Layer 6 of a small transformer language model trained on English Wikipedia (12 layers, counted from 0, width 128).
A neuron adds its activation times its output weights to the MLP's output. To switch it off is to set its activation to zero at one token and run the rest of the model.
A neuron's activation on a vector x is GELU(weights . x + bias), where the dot is the dot product.

Input weights of the MLP neurons that the questions are about. A number n stands for n times 0.0055.
n3 (bias -0.100): 41 -30 -5 18 12 -5 -33 -4 -11 12 -15 51 10 2 11 42 -44 17 4 -42 -44 6 -18 1 -7 18 8 -35 13 10 -3 27 -2 20 43 12 -49 12 -5 -9 1 -13 -13 5 -35 -20 23 18 -60 -8 -9 -51 5 -15 -24 -18 -13 47 -10 15 8 50 15 -10 41 -39 17 6 -4 25 7 -16 1 -3 -6 1 5 -19 27 3 -23 5 -10 -21 -2 -17 -63 -21 20 42 -5 15 27 -7 39 14 7 6 -22 20 -3 18 32 15 -30 -2 14 -36 -2 0 -19 3 -36 -1 23 -18 19 -6 -32 26 3 44 5 9 27 -5 9 -27
n66 (bias -0.035): -8 -19 -38 30 -12 1 -16 22 8 -13 -7 -5 -43 -32 -45 31 1 41 44 65 -4 -54 -14 18 8 8 9 -80 4 -5 28 26 -24 -5 29 4 -23 -42 -32 -3 7 6 14 0 -2 -14 -11 27 41 1 -13 -13 -18 9 21 -12 -54 27 3 -2 1 5 -4 18 33 -10 -3 -28 13 -27 5 -82 -9 35 15 12 35 2 -33 -22 -40 -14 -23 -37 25 -27 16 -20 -6 50 27 -25 27 -31 -3 4 -6 -20 -4 -2 47 -8 -9 5 34 49 32 6 -5 -4 -23 20 49 14 14 23 4 -3 39 27 -16 -22 23 -31 -6 13 -8 6
n68 (bias -0.057): -2 -33 3 -8 11 -16 19 27 32 5 -19 4 8 45 13 -29 23 -38 32 5 -25 23 5 8 34 8 12 31 -26 -17 -7 -21 -41 2 57 29 -17 -1 41 24 -57 -4 -9 -9 29 -20 33 -46 -18 -3 -30 5 37 -18 64 13 18 -18 -10 -2 -28 45 -34 2 41 10 -12 21 -43 14 -12 19 -28 12 35 0 39 13 -22 -11 34 10 -19 -36 21 -21 25 -13 42 14 -25 -27 -46 -2 56 -8 27 -19 32 16 -17 -1 -3 -8 14 -1 -64 9 -50 -4 -47 18 -8 -35 8 -9 9 -19 18 -20 19 -30 19 -10 -18 15 0 -8
n81 (bias -0.060): 46 -7 9 29 12 -23 -4 20 1 24 -41 -21 16 8 -42 2 33 -9 5 -58 -55 -2 26 -2 6 -17 -13 2 -2 13 -31 -6 -6 16 23 -38 43 4 55 20 -10 -4 2 63 -13 8 -21 23 -10 33 -30 -22 12 48 17 -11 27 -21 39 -35 -20 1 -20 -14 -13 -31 -19 -18 -12 -17 27 -6 -16 24 13 19 14 3 -5 -10 -16 20 -12 -57 28 -34 -17 -30 -23 -7 6 29 47 11 7 -5 25 32 2 51 -88 -23 -4 -31 17 -40 8 40 0 -10 -50 -36 -19 72 2 -22 5 -4 5 9 30 22 -10 28 -4 -16 28 -13
n162 (bias -0.036): 1 27 -12 12 41 22 21 10 -6 1 18 -31 -1 19 14 8 -6 5 -5 -37 3 4 -4 -25 -31 7 31 -11 -15 -9 16 17 20 -3 18 -3 6 -10 -34 10 -35 -18 22 27 -25 -16 -30 23 -11 0 20 23 1 -22 -20 -34 -8 16 23 14 -22 -12 -14 45 -25 26 -14 7 -1 15 31 2 4 -10 16 -24 14 48 -41 -14 -42 30 15 3 -13 -43 -25 9 -44 13 54 -5 -32 20 16 -30 65 5 -29 33 24 14 -11 0 13 -25 15 8 38 -20 -31 5 -13 -30 -14 27 22 -27 -4 -9 8 19 7 46 -20 -20 22 -26
n178 (bias -0.037): 29 -26 -8 7 14 -27 -48 -20 0 -23 -16 -7 12 -33 15 0 -10 19 -1 -3 7 19 38 -7 46 -8 12 52 -38 3 5 -30 -12 7 62 -39 -28 15 -44 45 -26 -57 19 -19 10 7 -1 37 -7 -5 -47 -33 11 25 -6 -51 25 24 34 20 -8 24 -58 17 -9 -4 4 22 -7 5 6 -8 -3 24 -5 15 -30 31 22 3 -31 5 23 -27 30 -23 -9 28 -22 12 41 2 14 -27 9 -4 6 6 32 -36 30 1 16 11 -4 -4 -29 23 -2 -23 4 0 13 1 -31 40 -14 -30 -7 -2 6 -14 3 -10 -3 43 -32 -20
n267 (bias -0.060): -27 -29 27 17 11 18 43 -38 -11 -3 12 20 2 38 11 14 7 -29 7 17 -42 25 -21 -8 11 11 9 -11 54 -29 5 7 -34 -16 -10 24 0 29 44 35 4 4 -21 -3 14 14 42 1 -6 5 -7 -19 -2 -39 4 -6 -12 -13 14 -5 8 -15 -44 -5 2 -21 7 41 10 1 -11 -3 41 1 -36 -1 24 -2 -5 -14 16 -20 -21 -6 -38 -6 -41 -33 33 -24 38 -46 6 7 -7 6 -11 20 -15 -19 -5 11 -17 -59 16 46 -11 -2 -10 -14 -13 54 27 -3 3 18 -4 19 2 -4 -23 9 -4 7 11 4 -16 21
n288 (bias -0.042): -24 -7 12 15 10 24 -14 -24 -5 -16 35 0 5 -27 16 -18 15 -8 -14 -1 -18 -3 -1 -38 20 1 3 -28 -6 -12 27 -13 -17 11 -17 1 -59 -15 32 5 9 -25 35 15 -19 6 14 -23 8 -14 46 0 -26 8 -13 43 -17 -15 -24 -12 0 -7 25 -1 -21 9 0 34 -4 53 38 -17 -18 -4 3 11 40 -47 9 -18 -18 -11 -3 -44 -11 -32 -11 -20 58 28 10 17 7 9 -15 -19 -34 -20 28 37 -16 -19 5 -23 -30 24 30 62 -31 9 31 -48 11 90 41 14 -32 24 24 23 8 -36 8 13 6 24 -43 -4
n320 (bias -0.123): 2 -35 -27 8 -94 -7 -19 -1 -21 12 -7 3 14 -18 -19 -8 -38 32 34 0 26 -28 15 -33 16 2 23 36 -31 11 -45 33 34 9 16 -12 11 -3 -44 23 31 13 32 9 -26 -3 -46 11 18 34 13 4 -6 -36 26 43 4 -37 44 -34 -10 -7 6 -20 -20 25 68 37 -7 22 -8 1 -16 2 -12 9 -8 1 39 2 -32 23 2 -28 -16 42 -9 -15 -4 2 11 -5 39 -29 12 39 -22 -25 -13 47 10 29 -18 -9 6 -12 24 29 1 -30 -24 35 -66 9 -5 6 -18 -44 31 30 -22 -18 23 0 -23 9 -37 -10
n431 (bias -0.105): -28 0 29 -13 2 44 -24 23 -35 -43 19 -14 2 -24 -1 3 6 3 -10 20 47 29 15 39 2 -42 -24 5 -13 14 29 25 -19 18 30 26 1 -30 15 26 -4 9 3 16 -22 -10 8 36 -12 8 -3 -6 15 -9 -17 -35 53 46 43 32 4 -16 -4 -26 8 -6 25 -7 9 -13 -14 -20 15 -19 14 10 -3 -29 -8 -11 -29 -13 -29 -59 -38 13 15 -6 -29 -1 -24 26 -36 -40 -4 27 11 -37 38 1 -30 -9 2 2 10 3 -14 14 9 -18 -3 1 1 14 -28 18 4 31 -9 -23 -36 -25 -14 1 18 4 15 -1
n434 (bias -0.054): -3 20 1 -31 -2 10 -47 14 11 38 -34 -30 -18 3 9 20 -14 -12 20 -14 8 29 -7 -16 -28 28 -3 -18 37 20 3 4 20 10 -19 34 -32 -18 44 14 -2 -5 3 42 -4 -10 9 13 24 -41 -15 -33 -3 -26 -39 -21 -9 -21 -3 14 1 -24 -16 1 -7 1 12 0 13 46 -34 -28 6 -7 -26 -6 -39 -35 0 1 12 8 -13 -14 4 -9 27 -12 1 12 17 -20 25 21 -7 30 2 -1 25 -18 -27 15 -12 -20 -26 11 29 -33 3 23 -23 21 8 15 51 18 -6 37 15 21 -18 27 -1 -31 64 8 1 -32
n453 (bias -0.027): 29 -12 10 -39 16 -4 -27 -16 -22 -19 7 44 -15 -30 -20 28 -20 1 9 -60 7 -10 25 -6 9 51 -26 -25 2 29 -30 -9 -21 -14 -1 18 6 3 -3 4 28 19 32 4 -23 34 -5 40 -9 -21 -4 29 25 1 -6 26 -15 -21 -7 -55 39 -1 19 -2 27 -32 35 -5 -7 44 -20 -1 -12 24 45 -10 38 21 14 -11 -9 19 -17 -13 -14 -56 14 -36 47 -14 0 -9 44 -37 -18 -22 -38 -33 41 -24 -5 21 -21 1 -36 37 -1 24 9 -11 -12 24 1 15 14 -16 -26 -1 25 8 17 0 25 -27 6 -26 -7 -4

Output weights of the MLP neurons that the questions are about. A number n stands for n times 0.0054.
n3: -8 19 9 10 0 6 -18 -8 -42 -26 20 3 -2 -27 12 27 10 33 5 35 -24 -9 -12 2 13 -8 30 6 22 -9 19 -41 3 19 -18 -20 -2 20 -17 33 15 -24 -21 -27 8 -2 -14 -24 -24 44 42 -1 24 25 -24 2 -9 -7 34 14 7 -47 18 -2 -12 5 9 14 -3 -1 -10 38 3 -49 -34 16 -3 -36 15 -54 -1 43 8 -17 24 -28 -1 1 26 10 -34 83 4 -47 55 14 9 18 -40 14 -2 -21 25 6 1 -3 17 37 1 -11 4 -36 -2 -16 -36 -3 0 -35 -17 -17 -31 -10 19 6 -20 0 37 -18
n66: -31 -4 -10 -4 10 -15 -4 -10 10 -54 11 -1 25 2 -30 39 -3 -10 -22 -19 -1 21 8 -6 -4 -55 47 50 -23 16 14 -53 -3 12 -12 1 -15 19 36 24 5 -53 5 -21 -13 1 12 -15 7 -10 28 -5 6 -23 10 3 25 13 -42 24 23 -1 8 6 35 45 -2 -25 6 16 -1 15 34 -15 20 20 -47 6 -9 3 18 18 32 35 -13 -11 22 -18 -5 -23 -2 25 -59 -5 31 3 7 -15 26 1 -8 -19 -4 8 15 -34 -19 -9 -17 -20 1 -1 -12 -47 -12 -8 17 36 -21 -3 11 9 3 34 -37 -35 19 15
n68: 19 31 3 -31 5 -22 -24 10 -11 -12 15 33 0 7 -31 -1 -17 27 -33 13 9 37 -29 -15 5 0 -27 10 25 39 10 3 -13 -25 -15 -35 1 23 -36 -12 -17 2 -17 -9 38 -23 24 52 9 24 16 -49 -11 -12 -1 -20 32 22 -21 39 2 24 -26 -23 27 -36 6 -1 24 24 43 -19 8 -5 26 -9 -7 -22 33 -9 -9 -19 -32 -3 29 45 16 4 -7 -7 -18 4 -5 16 19 -29 -24 -20 11 22 24 -1 -22 17 -16 -17 17 13 37 48 33 -42 -6 -20 -28 -30 -18 13 -15 -23 -3 -12 -49 9 15 3 36 -14
n81: -8 7 -17 -6 -46 18 54 38 15 3 14 3 -51 4 -10 11 2 -22 16 16 16 -11 -10 -9 -11 -3 -41 -7 11 16 12 20 15 34 -47 -14 15 -49 15 35 -15 11 2 33 95 16 13 -34 7 -19 38 -18 -10 5 6 33 -6 11 -10 -9 -3 6 20 -29 14 7 -27 -31 39 -13 6 36 -4 0 -34 18 3 -21 20 -20 -21 -15 -21 -18 10 2 -50 -4 -6 -9 1 27 27 -25 -30 -15 14 1 6 -32 26 23 -25 -32 26 -3 -8 -40 -15 1 37 -57 40 -20 -34 -13 11 4 -3 -5 2 2 6 -4 -9 2 -19 86
n162: 25 -12 -1 14 -9 -17 -21 -44 1 -19 17 6 -18 -33 -38 -20 -15 -22 -30 19 15 12 18 13 34 -14 1 -25 -22 14 -1 -9 -29 3 -9 -12 1 -4 40 -39 19 24 9 9 1 -9 1 -27 -18 25 -14 12 -2 -40 11 14 5 -13 -54 14 -2 -44 9 -2 9 20 -2 15 -9 35 20 -26 18 -14 17 14 2 17 -1 29 22 -24 18 0 18 51 -13 23 -16 -8 -29 19 -8 2 31 -15 -3 -19 -1 -4 3 4 9 6 32 9 -11 24 -8 25 13 -1 11 14 -1 -32 43 -11 32 13 -3 -16 -13 -37 -10 -6 25 21
n178: 19 -3 1 -5 -10 -3 14 9 11 -29 14 -45 -45 -6 -43 6 -7 52 22 -3 -28 -14 -4 -13 -8 -27 -11 -14 1 -2 14 13 5 -4 -13 8 4 -33 4 -13 5 12 27 22 -14 12 -31 13 -16 8 12 28 -59 26 38 30 -7 -67 -12 -18 21 -10 27 -4 2 -23 -22 9 -1 -15 2 -4 -26 -23 5 -12 53 -15 34 22 -7 -1 -13 18 48 42 -19 31 13 7 27 -7 -18 -10 -25 1 35 -29 14 12 -15 21 -6 34 25 -2 -3 29 -1 -34 -21 -33 -9 -2 2 9 18 15 -18 33 -15 15 6 8 10 -13 -8 -24
n267: -11 -40 -10 -1 -16 53 -5 -30 12 -1 -33 -50 -4 -16 24 -15 -1 6 -28 33 3 -5 34 -47 23 16 16 -16 -18 -13 43 -23 26 -4 -4 7 -36 -1 14 17 3 21 5 -6 17 16 -30 -18 -31 -10 34 7 -8 17 -12 -6 20 -47 -3 13 19 -10 24 1 36 -12 9 -4 -49 2 21 3 -13 -4 30 14 -13 0 30 -16 15 -4 4 19 7 3 11 -16 11 -22 1 -3 -4 43 -21 34 12 -17 1 27 -7 13 -8 7 13 22 -38 -29 17 9 29 -62 -14 -17 -5 2 8 9 19 -17 -22 -11 8 -3 -14 10 22 0
n288: 9 23 5 -4 -25 -29 -55 4 -45 -37 1 -25 -2 -20 -32 17 19 -16 2 3 30 -12 18 23 14 -13 31 34 -5 12 1 -4 -1 1 7 1 29 45 -25 -4 3 -7 -36 -24 -5 -13 -13 1 -11 30 -3 14 -20 10 9 -27 -11 -47 -16 -20 -11 -11 10 -37 -28 24 36 19 8 20 -2 -7 -24 -9 35 -11 -10 27 5 -4 2 -14 23 11 -47 16 27 -14 -30 5 -50 14 25 35 22 36 -19 10 62 -32 25 2 7 -13 15 -30 -16 68 22 -15 25 -36 -7 13 -23 25 -3 14 -11 0 -12 11 -2 5 -6 21 54 -48
n320: -22 28 3 52 4 -41 -4 9 -42 -33 40 -15 12 -11 0 9 11 10 -11 28 14 7 7 12 18 4 -34 12 39 18 -23 -39 -1 -1 36 35 35 -35 -6 -6 4 -66 -48 37 10 -25 -19 45 -18 24 4 -9 10 19 -39 34 0 24 5 9 15 5 -4 2 -24 -17 -8 -33 8 9 10 -5 30 8 -7 -34 -8 22 25 31 43 22 -20 -46 -22 -17 -6 -7 -2 8 13 38 -11 11 -31 17 -21 -14 26 17 1 4 46 -46 13 15 4 -29 23 -14 -30 -46 -7 -10 25 -8 25 11 -38 -4 -5 12 -35 19 -12 21 -43 -30
n431: -14 -11 30 -35 6 -48 40 -21 32 -8 -20 -21 -7 -11 -9 25 40 -9 4 -43 -16 -10 7 -17 32 12 -20 -4 -17 20 -34 -8 -8 -5 7 -7 8 10 -23 23 -4 11 -2 -22 22 -12 -23 -41 13 -25 23 10 -6 4 1 -20 -2 -17 -22 1 -34 18 -2 -10 -10 -12 13 19 16 -2 -6 11 -18 -7 -3 2 -20 -3 -3 22 38 -11 10 1 31 22 -34 12 28 19 34 -22 -22 14 34 -22 10 3 -19 -12 37 43 -16 8 11 -20 10 0 -17 -18 -3 13 -11 -17 37 7 -2 -20 -20 0 26 22 35 20 3 45 -17 24
n434: 0 -35 -42 -10 36 0 -1 1 42 -25 -18 30 -4 -10 8 44 22 8 -22 -20 8 -38 33 -49 9 18 12 3 28 10 -10 1 33 21 10 -51 -6 22 -9 11 -2 3 -27 -34 -9 -21 21 -1 -16 30 6 12 1 36 8 -14 -17 2 -18 6 -9 -27 32 -5 9 4 -12 -22 -25 1 15 -31 -44 -6 0 20 23 13 9 -17 5 -27 30 6 13 13 -9 4 18 -13 18 -6 2 27 -3 1 18 23 -33 9 15 6 13 -23 -42 6 2 15 -21 -5 23 -20 3 -22 -13 1 -22 23 -1 -1 36 8 34 3 -7 8 -33 5
n453: -9 2 -36 1 32 -28 -54 -7 -11 -11 -26 -21 31 18 -6 -45 -5 -1 -58 43 51 9 58 2 -10 16 16 -6 -13 15 27 -15 -5 19 37 -23 18 1 46 1 -62 -8 19 -14 -7 -21 -6 1 3 40 10 -13 -32 -17 -16 -14 -17 -14 10 3 10 5 11 33 -7 8 19 39 30 -24 21 -9 26 6 -6 -2 5 -26 -13 -26 -29 -25 11 24 17 4 43 -19 -16 11 -4 -30 -13 -4 8 11 7 -30 16 1 -1 2 -34 -14 -10 -11 3 15 15 19 28 58 31 22 -47 -29 7 47 15 -26 6 16 -8 -16 -45 -12 16 -6

Each question names a token from some text and the token that comes next. It shows the vector x that enters the MLP there. A number n stands for n times 0.048.

Then comes g, the gradient of the next token's log-probability with respect to the MLP's output, scaled to length 1. A neuron's effect is roughly proportional to its activation times (output weights . g). A number n stands for n times 0.0036.

"al", then " re"
x: 56 -4 8 -18 -52 -14 12 -69 -11 10 56 -38 -12 51 -38 28 -32 -12 6 0 39 -13 -22 -23 -13 -10 24 -19 6 -16 8 -29 8 7 -2 -6 82 59 -7 11 -15 -10 -19 6 25 -43 -7 -28 7 38 -19 20 -11 3 12 8 8 35 1 24 -19 -34 -13 -25 8 18 -14 -4 13 -9 38 -30 48 48 5 10 -7 -47 12 27 20 16 -30 36 -12 16 0 9 50 -27 20 17 -49 3 -13 -20 0 -1 -27 -24 36 22 8 37 3 -60 -27 53 -32 27 -25 -1 67 -8 -24 -23 12 -3 -13 11 -14 -43 -33 -57 5 23 16 -17
g: -9 40 7 -25 11 -4 -24 10 30 1 18 -12 5 25 -13 29 23 24 31 -48 0 11 -18 1 1 -16 4 24 4 14 24 32 20 -5 -13 -27 -22 9 12 -27 28 -22 -29 -22 -45 -52 23 -38 19 -47 14 -13 20 -35 51 32 -8 18 -25 -16 -6 -15 7 11 -9 -26 46 -26 26 -29 12 11 -6 -8 35 11 72 -11 -28 -41 42 -10 -6 -19 -33 32 -21 -10 -12 -15 15 -11 35 -48 10 -14 22 1 -13 9 12 40 15 3 -32 4 10 2 -3 2 32 -8 28 9 -17 -5 -74 8 -9 -6 51 12 18 10 -23 -22 -36 -7
Which neuron, switched off, raises the next token's probability most? n267

"l", then "ar"
x: 88 4 21 -12 -28 -17 -17 -79 -2 37 45 -49 -12 59 -10 7 -17 -17 -1 -12 32 9 -12 -24 -31 -8 29 -29 -14 -13 -6 -36 53 40 -7 0 47 27 3 26 -1 19 11 1 -30 -17 1 -18 -23 77 -5 9 6 -12 9 25 19 16 -10 7 -14 -43 -6 4 16 -5 -30 16 -31 -15 32 -44 24 52 8 -2 -9 -59 0 45 -1 4 -29 27 -20 15 -7 22 56 -22 34 -6 -33 -23 -22 -6 -24 -6 -12 2 8 30 29 24 -21 -57 -8 50 -41 22 -10 8 35 8 -10 1 -5 41 -7 -7 -4 -21 -29 -41 9 -2 -2 -32
g: -14 -2 44 45 14 -4 -31 -32 4 -29 27 29 13 -18 -8 -31 32 -49 24 15 16 -30 -7 14 0 -8 -18 -6 6 -6 -15 -21 -10 5 3 -5 -38 34 12 -1 -27 79 -9 -44 -29 35 -18 -18 39 -2 -13 48 -21 -32 30 5 4 27 -4 -12 -1 5 10 21 -3 2 15 29 33 -9 3 3 -32 -18 16 2 13 -40 20 -26 -20 16 4 7 -23 21 14 -6 20 4 -6 -3 -34 -26 14 14 8 39 42 -30 -32 -19 1 9 -13 2 4 6 -46 7 -25 -39 -24 23 -37 40 -4 14 63 -10 -34 31 13 -27 -15 -19 -21 60
Which neuron, switched off, raises the next token's probability most? n320

"ot", then " he"
x: 37 27 -8 7 -11 -28 3 -56 -23 21 79 -53 -37 28 -10 17 -29 -31 -9 -33 21 22 18 -22 15 -5 2 -36 18 -36 -2 -33 27 22 1 23 70 45 0 -12 -38 23 -20 0 15 -26 -6 16 -18 74 -12 33 2 28 -15 35 18 74 -21 35 -19 -18 0 -27 22 11 -4 11 4 16 16 -27 13 50 -12 28 -5 -71 3 -10 14 10 -44 3 22 10 7 19 17 -25 -4 28 -29 -39 -20 19 -14 7 -18 -22 8 10 2 53 -24 -66 -10 39 -16 13 -28 1 19 1 -1 -23 -2 11 -16 22 -25 -18 -39 -58 -6 -3 15 1
g: -19 26 -1 -1 7 -16 -3 7 50 14 28 13 45 32 17 -34 39 4 23 29 -31 -15 -33 -39 29 13 34 26 27 8 3 12 25 -15 3 50 -57 -8 10 10 -4 -24 12 -15 -16 -9 -26 -68 -26 -2 39 -6 -1 -4 -18 -11 -18 -3 16 44 0 -13 29 -38 -12 -26 -48 -2 -23 -38 43 -14 35 -17 -20 8 43 -15 6 44 45 -25 -4 -9 4 9 -56 6 -12 -8 -5 -16 -6 33 12 28 8 -18 16 10 -39 43 -12 -30 1 0 14 7 2 9 -38 -2 -35 4 15 17 -21 -15 21 -31 -8 31 -21 20 -19 8 -40 -10
Switching off which neuron hurts the next token most? n431

"9", then "/"
x: 22 3 16 -3 -14 -25 -19 -31 -26 1 74 -30 -10 47 -23 20 -38 -27 -14 -21 16 -5 -23 -10 -2 24 12 -41 -9 -42 12 -6 28 48 -15 -2 78 41 -8 -8 6 6 -1 -4 -16 -41 -35 -20 -4 26 3 72 7 19 11 -25 25 4 -22 37 -31 -43 8 -14 11 -2 -15 51 -1 -1 15 -22 19 78 -11 -12 2 -36 11 17 2 27 -37 52 1 34 15 13 44 -21 31 33 -28 -10 -19 27 7 5 -42 -11 47 -2 15 49 9 -31 -15 15 -45 -11 -28 -13 48 -22 -4 9 -6 46 -8 -23 3 -36 -34 -56 0 -45 -20 -35
g: -26 15 -17 -19 11 33 -28 -9 -33 13 -23 -28 0 23 24 39 15 3 8 -10 -9 -21 -2 -9 -24 35 -36 57 -33 0 -38 28 41 29 7 -5 2 -2 2 14 -63 -9 -33 -40 2 0 0 32 27 -7 -40 -20 6 11 -10 -12 -5 30 14 41 -1 29 -11 19 5 -9 44 35 -13 -7 -66 8 -13 2 -29 5 -3 56 -25 24 -39 81 -1 30 1 -23 35 7 -23 -32 -30 -15 -3 10 2 -32 37 -15 6 26 20 29 0 -14 30 38 -28 -18 -38 -4 10 13 -14 4 -7 5 -24 10 -7 8 -10 -23 0 29 -6 -22 -8 9
Which neuron, switched off, raises the next token's probability most? n162

" ", then "1"
x: 90 9 15 -18 -22 -18 -16 -51 -10 4 46 -51 -32 37 26 11 -26 4 -13 13 7 2 -4 -43 12 -6 -3 -37 17 16 15 -31 9 8 -19 3 52 34 2 30 8 -7 9 29 -15 -25 -22 -5 4 60 -18 36 -1 6 -2 17 -6 44 -29 14 -37 -51 6 -21 32 26 -38 34 -15 -15 25 -26 19 45 -3 20 -26 -22 24 33 3 30 -50 22 -10 52 -17 25 34 -2 20 20 -13 -42 -17 1 -1 -1 -17 -21 24 5 18 26 -13 -48 -24 54 -59 17 -13 -26 31 -30 9 -10 -12 41 -16 2 17 -26 -20 -64 -24 12 16 -46
g: -14 -3 2 -13 10 30 42 4 -18 -17 32 -24 15 -35 40 -13 9 8 -30 15 -42 0 23 -16 -32 0 -19 -24 -1 19 -4 0 -7 -7 -7 45 16 -33 -32 51 -19 -6 21 22 16 -16 -58 -18 -48 -19 0 -12 3 31 48 -5 4 -8 16 -8 38 5 17 4 20 32 -23 33 4 17 51 -32 -42 -12 -5 -9 46 -27 12 12 -27 -18 -50 -13 -18 -9 -8 9 32 19 35 -10 -56 34 12 38 23 -1 10 -34 39 17 31 -25 1 15 14 20 -31 7 -4 4 -14 48 -31 -4 12 -14 7 -12 -14 -12 -42 -27 -36 29 -18 18
Switching off which neuron hurts the next token most? n178

" sp", then "ell"
x: 45 47 3 -23 -10 -8 -6 -58 -5 16 43 1 -24 45 -13 31 -9 9 22 3 2 -18 -8 -4 0 3 7 -42 2 -32 33 -12 30 31 1 -4 55 27 0 -17 -11 22 -15 -26 13 -3 6 -13 4 87 -3 26 15 -1 -9 16 13 46 -30 -17 -25 -48 16 -3 31 -10 -37 26 -17 -6 17 -50 17 47 -1 22 -34 -51 10 19 19 34 -18 5 2 32 -15 -9 43 -24 25 10 -36 -48 -57 -2 -12 2 -51 -25 16 5 10 40 -32 -44 13 40 -34 23 -36 -20 53 -45 28 -16 -1 29 -28 -8 29 -37 20 -31 -34 13 15 -25
g: 6 -6 -42 62 -18 -35 25 -5 7 -27 10 30 17 -23 18 24 2 1 -12 24 29 1 -23 -21 20 -1 11 24 33 7 8 18 31 40 35 -1 -6 -32 20 6 -37 -68 7 16 10 -52 21 27 4 -50 -11 9 -11 -18 -5 -2 4 -11 -3 -24 47 -8 26 13 31 -25 -21 1 20 -9 32 10 -10 14 -6 73 -5 9 11 4 1 -5 20 -12 43 42 -4 43 -36 -25 10 6 -38 -18 3 -27 -1 -42 12 16 -39 -55 20 -15 -3 12 -4 -26 -29 12 18 -5 12 -27 -8 -2 -27 38 -15 5 -10 -31 -46 -20 -29 4 20 -5
Switching off which neuron hurts the next token most? n66

" att", then "ain"
x: 58 22 22 -5 -11 -41 -16 -60 3 -28 42 2 -41 37 13 32 -5 2 4 8 4 -17 4 -28 -51 22 6 -61 9 -21 12 -23 14 34 -30 -28 45 29 6 2 -12 25 -3 -8 -5 -46 -1 -31 7 45 21 27 -8 29 -27 38 16 36 -8 24 -31 -46 27 6 39 -6 -11 31 -2 0 12 -14 21 23 18 33 -12 -27 4 18 4 11 -47 38 -15 28 -17 51 37 -18 5 23 -24 -24 -18 18 -13 -10 -27 10 25 17 4 40 -18 -39 -23 59 -51 10 -23 -8 45 -54 11 -18 -1 26 -42 -5 1 -74 5 -38 -5 30 2 -52
g: 24 45 -13 -19 3 11 -22 8 17 -11 4 -11 47 -9 -2 -33 -19 -8 19 25 41 8 -9 7 -19 -7 31 2 1 -9 -32 -9 25 -21 36 -18 -3 -39 20 3 10 -18 8 -10 5 4 12 -4 4 -24 6 -22 -11 -26 22 55 -54 7 -4 72 2 -13 32 -36 7 -58 -17 -21 -34 11 8 -44 25 7 -10 18 -42 25 -1 41 6 17 -7 10 -28 -16 33 -21 -13 -58 21 8 47 9 26 27 4 5 -19 -24 -31 42 20 -4 -25 -21 14 6 -3 -16 -69 -4 1 28 -25 -43 41 17 33 -7 -1 -19 4 27 12 -2 21 -19
Switching off which neuron hurts the next token most? n431

" also", then " m"
x: 34 -5 25 10 -53 -26 -4 -54 8 23 52 -48 -34 32 -5 32 -52 -17 -12 -44 8 -13 -8 -22 -15 -9 10 -7 34 -8 -2 -15 31 11 -17 -9 59 32 9 6 -12 42 2 -13 -19 -34 -38 -19 16 21 19 39 -16 15 34 31 10 61 -26 12 -15 -28 41 -26 31 -1 -52 20 -11 20 6 -19 26 20 18 25 7 -56 -1 8 -11 18 -57 6 -14 0 -6 13 40 -24 35 33 -5 -22 -42 -9 11 5 8 2 47 20 12 68 -32 -63 3 33 -43 12 -17 -15 45 -28 -8 -24 -20 9 -1 20 25 0 11 -46 -10 -21 1 -35
g: -13 -19 -27 7 -8 -21 -32 26 36 -35 14 -7 -36 37 36 -10 -29 -14 10 30 15 -26 -14 20 8 -18 26 2 21 -18 -35 -16 -11 35 13 -19 -17 23 14 -23 -26 -5 12 -80 -12 56 -8 10 -13 4 34 18 -14 -7 2 11 -40 -39 -3 1 -2 -16 -17 -41 47 3 1 5 26 56 34 -12 3 -12 5 -28 12 -5 3 -16 68 4 20 -11 17 43 16 -10 -27 6 -10 24 13 40 -14 -41 13 14 7 26 33 8 -14 24 14 -17 -23 -8 5 34 12 -2 -22 -5 22 -47 -15 -4 -12 12 53 -32 16 -39 -30 14 -27 -19
Switching off which neuron hurts the next token most? n453

"v", then "ite"
x: 52 20 4 -22 -10 -24 -33 -58 -22 14 15 -48 -26 37 3 30 -22 13 -12 -1 7 -12 -4 -42 -11 22 -3 -28 38 -17 2 -8 50 36 -23 3 41 23 -10 2 18 9 12 11 -19 -24 -18 -23 8 52 -32 37 23 -2 13 8 34 32 -16 6 4 -38 -6 -26 14 -28 -29 44 6 9 18 -33 8 67 -9 11 -38 -51 6 24 16 36 -33 9 -24 33 1 11 41 -8 58 6 -28 -50 -23 29 -4 6 -27 -39 50 8 35 57 -31 -45 9 51 -50 34 -31 -13 9 -2 3 1 1 21 4 26 -19 -39 -17 -44 -18 -3 -5 -35
g: -16 40 -31 -7 -46 -19 -12 8 77 -10 -5 -13 -13 -19 22 15 13 -35 -32 20 -1 4 -10 5 -23 -13 -12 -6 -21 -22 31 1 -29 -2 11 21 34 -6 -9 -45 -3 8 -57 -21 -10 -9 33 9 31 5 -14 -34 -3 -52 -12 -39 -14 44 14 -15 29 -10 -9 -4 10 35 -2 30 -13 -28 -28 -21 -40 12 71 -5 11 -36 19 -16 52 -1 2 -9 0 27 -10 2 -20 3 16 3 12 36 4 -32 -43 13 -32 11 -8 14 -45 19 3 -17 9 20 51 33 41 13 15 7 2 26 12 -21 8 20 -1 -1 1 16 14 43 -40 23
Switching off which neuron hurts the next token most? n434

"ish", then " f"
x: 71 22 -7 15 -20 -13 -11 -32 14 15 44 -33 -12 50 -28 21 -21 -5 -3 -8 37 8 -16 2 -11 -5 8 -44 4 -34 19 -12 -6 32 -16 16 51 51 -11 4 -4 24 1 14 10 -11 -43 -49 -15 52 -5 44 3 -4 7 15 4 53 7 -15 -34 -54 -2 0 48 0 -31 13 9 8 6 -39 38 78 3 9 4 -38 19 19 30 24 -6 5 0 1 9 -12 13 -36 20 36 -38 -46 -21 20 5 4 -31 -22 28 0 -1 51 -13 -68 -15 70 -65 34 -14 -8 19 -30 -22 -1 -1 -13 -6 -4 -10 -51 -5 -39 7 -8 -7 -41
g: -21 -19 -38 -26 2 -28 -25 -30 -14 -23 -21 11 19 -25 -10 8 23 29 25 -42 -54 -31 -40 13 -29 17 39 19 -22 -11 -11 -12 -18 29 19 8 -3 42 8 -36 1 -7 -27 -31 40 18 2 -6 34 34 4 -16 -4 -32 -17 37 -24 6 -17 4 -4 -18 32 36 -5 53 -5 7 18 32 4 22 -17 26 -62 20 56 -14 -17 -17 15 4 -2 6 4 1 -21 26 -9 23 -9 16 -10 15 -3 -38 9 -13 -46 -31 -36 15 31 -8 10 -28 1 -11 -14 10 44 0 -24 6 14 10 33 40 4 -20 42 42 -40 38 24 -21 14 11
Switching off which neuron hurts the next token most? n66